Layer 6 of a small transformer language model trained on English Wikipedia (12 layers, counted from 0, width 64). Numbers have three digits each and are written without spaces.
In attention head 0, each number of a token's query is one row of weights dot the token's vector x. The head spreads its attention over the tokens so far by the softmax of query dot key.

Query weights of the head. A number n stands for (n - 500) times 0.0018.
q0: 500979303379573524725583489328285417731751374655527416468580415304448574351688592393518345593510354419486459388343569522450694736212585446320472249548395258356493456435551650573532362467630505
q1: 533509470540532437544477364535523469469457663543487435507567652631442494429451555357472444464525495463469488502509505530474454497526515528537361469525616645469496425467462481481620554588493562
q2: 524662311407533499515625425460432394578520455588521475452577543455351607493468575396584294621495523497583424346497537629407476604479552465411518326503477449382452388538441604604563409562593531
q3: 443286456664486532465398456681644641344447549387505509540381431533539395592468538603386451404430655464511565445554635381580449274398448430581418593380614488494512568603570362442678507455462406
q4: 313274496620622518338569411677687515341499595396562562426477526552604373575525486586422583406414461564474535477469439539362529361542614496672513560364632599694442452559515329446498702563330355
q5: 478526509482582559506510631476457497526368573430486510433500329466459577587454532523395413470697476470407605417518467532659403515434506505485606496625552664593494547380401490478434464436436553
q6: 518465527517379422633435448548475591386446449426396368397400645534547508456496533442521559487421460496581575587548601461360384447594593535719435585314502359409523442432454603572420544525638491
q7: 550727473414513511567438338613568659511666482449434651500431334436603446511617644506545426452545398391402703551380542530218558487533548579500398517508429643610313465354443602336396632424500685
q8: 522563397307570757637264599604531502458519454548608215497629179489522636551588436472454571605442586433585607435461645647590618496255479511681382486624433485611527159428447392553690495470416385
q9: 503424654664539354586489651714507480551569507395350617586467631466465586473581357570535497457487283451406630392663283552474481600637567555513567509602695502419587447500479587411452817414507436
q10: 645381410527492522500731404281495521548371663527546756802440404492303544404442497542552617365516590724381433692426458618407383601648583497514682476649378487468516676625721552496638533471372319
q11: 348387538446525416439491586758482531508552529440357639462574426480533407492465545421490659637417597547541373607446349554414587453485522501636516371548753580546590535657552533383650374678486290
q12: 558417126516431500611582668376510633540444628561288517638520504582290708346513573483479576413557581432439381586624387545459584470330534601571594378451579575536667490680489634659323335380513367
q13: 593480456414487360703342608520534399472484445546316459457355576526610430485239646409479552507695625398539395567399613460498670464557247561467377613367520564504675563608227591632235574374402280
q14: 591555573508455595510577428371653531423567450502457533394505295474377555541725348362504318344334451431506500301443523380471470564335531354371427619349445549476639424395426473524558601493484594
q15: 564347617357659665536535444395611512301510359508342606397650441687462184368676361776476402543471415321574437329454468351435451529391476373565581447222678625603473535416440587354458683448492495
q16: 449936505376613595531622388254338218682655504573611395390659456506426577427499623324513472605512228410485311401516465604527584695423563508298450301710409484351468485429380495677430286583613547
q17: 415206499743388435389491554722717705314402660338468491482349605531535398593393471688446609368444639487494612508618573454564376309561518537702461716387533560623550617590500325429702594497444354
q18: 497284500735590490413494512635652617401400557430557436476479565472525452587504514688485513403428543510473629544635552576516468403497547569646426600367503510606507588606470321461617619552388383
q19: 479434393531441490354531576534520496472492639496437380495402424376504390616439531653518487384499542431516489470525549522448559439434524613396553585494573518563476584561415581440529542510397447
q20: 550489452534434639594650571520543478677665585561389577488477657519448575487594430644534454580550433572430539450486496516418529508676778778595612465421620583449512439381300492528484594524466567
q21: 502748490433418367632488415440422385531619386669506503462607544521508547413451571206543506610494488455661440535377560575519506701538499452456560308609459400548479408602652481515414417517725524
q22: 488823464365494333589405334430393358476562361502540504459606597472508642340473625177620516668436595512543338586464650527487551673619455361477395437484330359400416351549576486605467391723686557
q23: 442502501457285655445669290543342553397538499533609439536391459524518431440509668514533505202426703600550397648464582771549507417505666435634606617382413488491298571637450458387543434612449505
q24: 596488284501594462384568720372457385381482405370506679527196402488502512610578530469429555405496446430473325520424586446613588563516541437521558457472694381544375502526452422542555505419509280
q25: 624687601490394544517434483675572541435685497613502350483367512459524614559362372440359635541534726586335606633567447390503378488391420384545390560514259363350533543393611496559366422292586579
q26: 390472529397339620485394562565407553368491632679481568532636439458559640430435529605380580436555643591566581529369535442312588578441560595657425415445464583520511449435559382567178505451702582
q27: 399431316491424596476382505562375424407471385546450353465424332332465422467361443411408432257419523547787634367517574420440330577345361327422483386503484465499632589596364738608477409429618497
q28: 418424618520615553426625587382555610636386542316620440481639542706644463487497483523566773573514735544294465521558570440477616571581357487578249448579341668675589341319536369260341368639405533
q29: 422442615573468576295737386636523440449613530570695333433438563564554568531328407382403532595541675465507422349437388561631652601390482515469649511621566565480329470233537247525531515601437502
q30: 473500634443444476530333617788445652336476563377372266327505349392710402483449469357450690511558472558410470666701583599521685562239451476522533440604557596491520478511439663593246383531361561
q31: 355516512460660419529600529401452397417542416362465580375448596463664593573361760601361529628517527556425536460619496315330568447558553711367585577589561567505524389572319393461465447515515670

Each question shows a short text with each token's key, already scaled and adjusted for position as the last token sees it. A number n stands for (n - 500) times 0.00081.

Then comes the last token's vector x. A number n stands for (n - 500) times 0.011.

0 "2": 543701632737638399270774679570553430491519588521620436665570335199135557369433400500306539504457
1 ":": 469640523603684470374710618693591448546477669342518554652620473273136332410491169408375696348453
2 "1": 269662403713657399338711649540578430468487611541553689705582309198140491403424349357410526479539
3 "7": 333547363665643384304712684532566504436490601513325732652630315253168470358313356382313471515492
4 ":": 512436409524691459393733728675575539495473662380450658620655477310170330339467141440369641362492
x: 330550461486593709495415524665613508537462638529529506496458568432459507342349356396462448330488460384251462551449398545431575444355384599399412596512423562526529489433502444358569735452279443
Which token does the last token look at most? 2 "1"

0 " ": 657697524705616388411567530587531476535452573555642457672451371280229480434487394467454462493492
1 "2": 410662478674559430386567644568570421462462548541655573629498340275234530369482410411387511543444
2 ":": 433567491566591451426628658642524462467461633391499617628585453355247346335475269450385570450462
3 "1": 433541439640565380399675615552514433405475596541370648582532355317238440396379375386352470512494
4 "9": 568449425599576396345688654525544517433476568498373644603602361333262478367362402421338446529490
x: 371571506560666439458475565595587441469592736463618419381412435460548504671484386649471372379458393467277690484506575603431498276436488732428331453553443583579453460422504438474411531505353468
Which token does the last token look at most, and with what share of its attention? 2 ":", with about 30%

0 " in": 608694611727696465352625493529475543432430574432589509707519503265234557524489476441518554401515
1 " ": 454691476735646396454595478575510500534457545558683564678468396256212449488496351454432447465503
2 "1": 305572436689629448415656614536522420483442555524496673653509358280223465391515425355427429480494
3 "9": 422494451653578427389658637490493456507488557487343641605544344307228414396375401444293387605506
4 "7": 548420434623585386486768596481471460402517543527498582613577398294175451426434427466307348530451
x: 395656475638643363477554511577666539486612590505637464493479386404562529653479497666426334343507362511319587407505518679354532411425529707466414560610446636672493476376426498361610540539446471
Which two tokens does the last token look at most, in order? 0 " in", 2 "1"

0 " K": 700697538669606465445459572521541511496523491487682491662488418331329479482464499481493478529478
1 "h": 427649455625622478469424597578529533508489469479763596655509398353359469393443459488465503556500
2 "att": 261592469628629446463493560548521552484483508482581670678544441331337464408407469494497471535482
3 "ab": 310519428618607456430494632537549535452489552491361678645560409344325491397423473541480509555480
4 "i": 553447416634577406409516596487541531493526545542297671601578389321309522441406445526481484587487
x: 339332412569516600534367620536626618489415631396507484331450380399612525603591498584492474459499438594548583369499624614462449224567547622460483707550531428474372446553556532480567442461364284
Which token does the last token look at most, and with what share of its attention? 3 "ab", with about 50%

0 "el": 662692597698646350385614583478543595452439472426716467626468447262254549425385429537417452551495
1 "ass": 440731539697629360381536590532485559460417635566767564677460430269248482452434454514484496548459
2 "ie": 275641527714650379425611550479527529518517416469553642679505463213222567440389413518498487566544
3 ".": 414544478687674414461742505466460383404512473499430652678604518224163494557543520488522521517526
4 " K": 487382325679693473437500562504549519495542488478175729646621445277258499498467500480466492512467
x: 401444499466465586416431899489395575666572645467635496651371441486505581691442472610427462329548524519471397491627521496441505160473365702427388482564524517515397591455555442466566613491510533
Which token does the last token look at most? 4 " K"

0 ".": 623711608754699362371740530517463406414502519487652451685524457243163496586519493443517516472526
1 " O": 509768504762688453408529529425539547512543460467861600772515448269277531590512557480460442471458
2 "n": 367631386633727549354726595544442426320464632423592616718571496199238444399474504442579574439583
3 " ": 287579363760648388452528513598569487549466563611365733613548402234167484449475308461411495446488
4 "1": 548424352704595449412563652576585382499437571586284697524559327230166515335479355368402481512473
x: 391387554551629516529406524593463393656531773464575419518471426383462466674489519662291387297457427499342614327328554586531590496500581601555332567572443563437446479386505447464487434635335565
Which token does the last token look at most? 2 "n"

0 ":": 534612511602664465403624522599544483534487571372542459597566496311206425531520302435472653402478
1 "5": 455684483657592402386614602561535486456471571540683540648521391288242506451435407423440516531499
2 "7": 322631449638605404362631629539545521460488568522547622638568401312252505449396410422420499540493
3 ":": 484521479535628470415651663622578539522481616423477595568589490367266392387483238466412613417464
4 "5": 528450379623610424391619605579547496459485571537333671572606412300235497444414383420400514511500
x: 408435554498703521448420598625550439586536806495515396426422463458537554682396399638354402358575376416300638506425482546433553357382474686403328502544489537588491453468451460482408506445333469
Which token does the last token look at most? 2 "7"

0 "In": 622700561712693461360582482545430531421474561451543481734548457260211495522454467453556577399588
1 " ": 449709461741640384460559493590511499518451528555701568673465382265215449477473341448433442475502
2 "1": 293591422695622439422613625565528419492427532519500681632507343283213455381483406361423433504507
3 "9": 412505450652580424408623636524494443518483544486342649580539337308215394388362385458285387619509
4 "7": 552427450613571384494766599504460448408523536521505584600582394287158438421422408469301349546469
x: 385640469606651337457524500615653518473598576508615449496498382378542522657521499688455317418526375529320567399515538680346548406438527694470404577640454631628484467378414504328619534488457459
Which token does the last token look at most, and with what share of its attention? 0 "In", with about 40%

0 " in": 596673599702675469369611494526478539440437566440579508684517503291263550521490478448516548412513
1 " ": 459670478709629407459585480567509500531462540552663557659471407283244454489497367459439452469503
2 "2": 320601433665599450425569614554529411463451539538503641610504369290253469401488414388395507507468
3 "0": 354511466656582438366622673518517460472463563508342650609507340348313483435417402431355446554465
4 "0": 556439450632622401490701583497498426442513507516442603620562414316195429426449439478346417512444
x: 431574470640618409470521441558679582508659617465560467523508348445579538629499493763495329376467390501270596409513496633367546371394456674503426522587358635664457492420427498368611578524400508
Which token does the last token look at most? 2 "2"

0 "a": 613666596659607424417547562491526570531479518502668451629483448300290489474463442507469482533470
1 " B": 480687489677600468449470548496507514496487507531771559652496423338317475482483537511476470520469
2 "ay": 315622461691620487435483615550474507496524537506618644653549455326323509487463513562466492481497
3 "is": 312508405687621456452499577516467521464530535494363697641571485339340545510462500506466455446456
4 "a": 536449416644598451463509567504515556536525517499296679630577449300289466444441444534457472537471
x: 405300351533520568482435559543559587413485607498508429447511350389589460580507429641595527423450377567447609446434619493479636262567515529431489852511483514469340422454502494444596497402310444
Which token does the last token look at most? 3 "is"

0 " War": 802816602793730470421499614528412499476496505545676441766458423280206435636478530529487475462517
1 "ren": 389751509720716421435594537467377440405544456463793618780566392251172481534322409560544473479597
2 ".": 300660510783696365443729491499449349379490459505557670706585491195101448543506553491503540548530
3 " He": 221533423740694439391673662352499398505513497557393726719586402218183462474433478419526402435651
4 " ": 491497325772682365464555539575561457538502539631237770565588429173128496444481314494423500443458
x: 415427576515474616523500667432542633579439692593457616499336438325465507620511351581299462463600266402381637443410560563572610459440430587488434453501510550413337424560468390400621535583382573
Which token does the last token look at most? 2 "."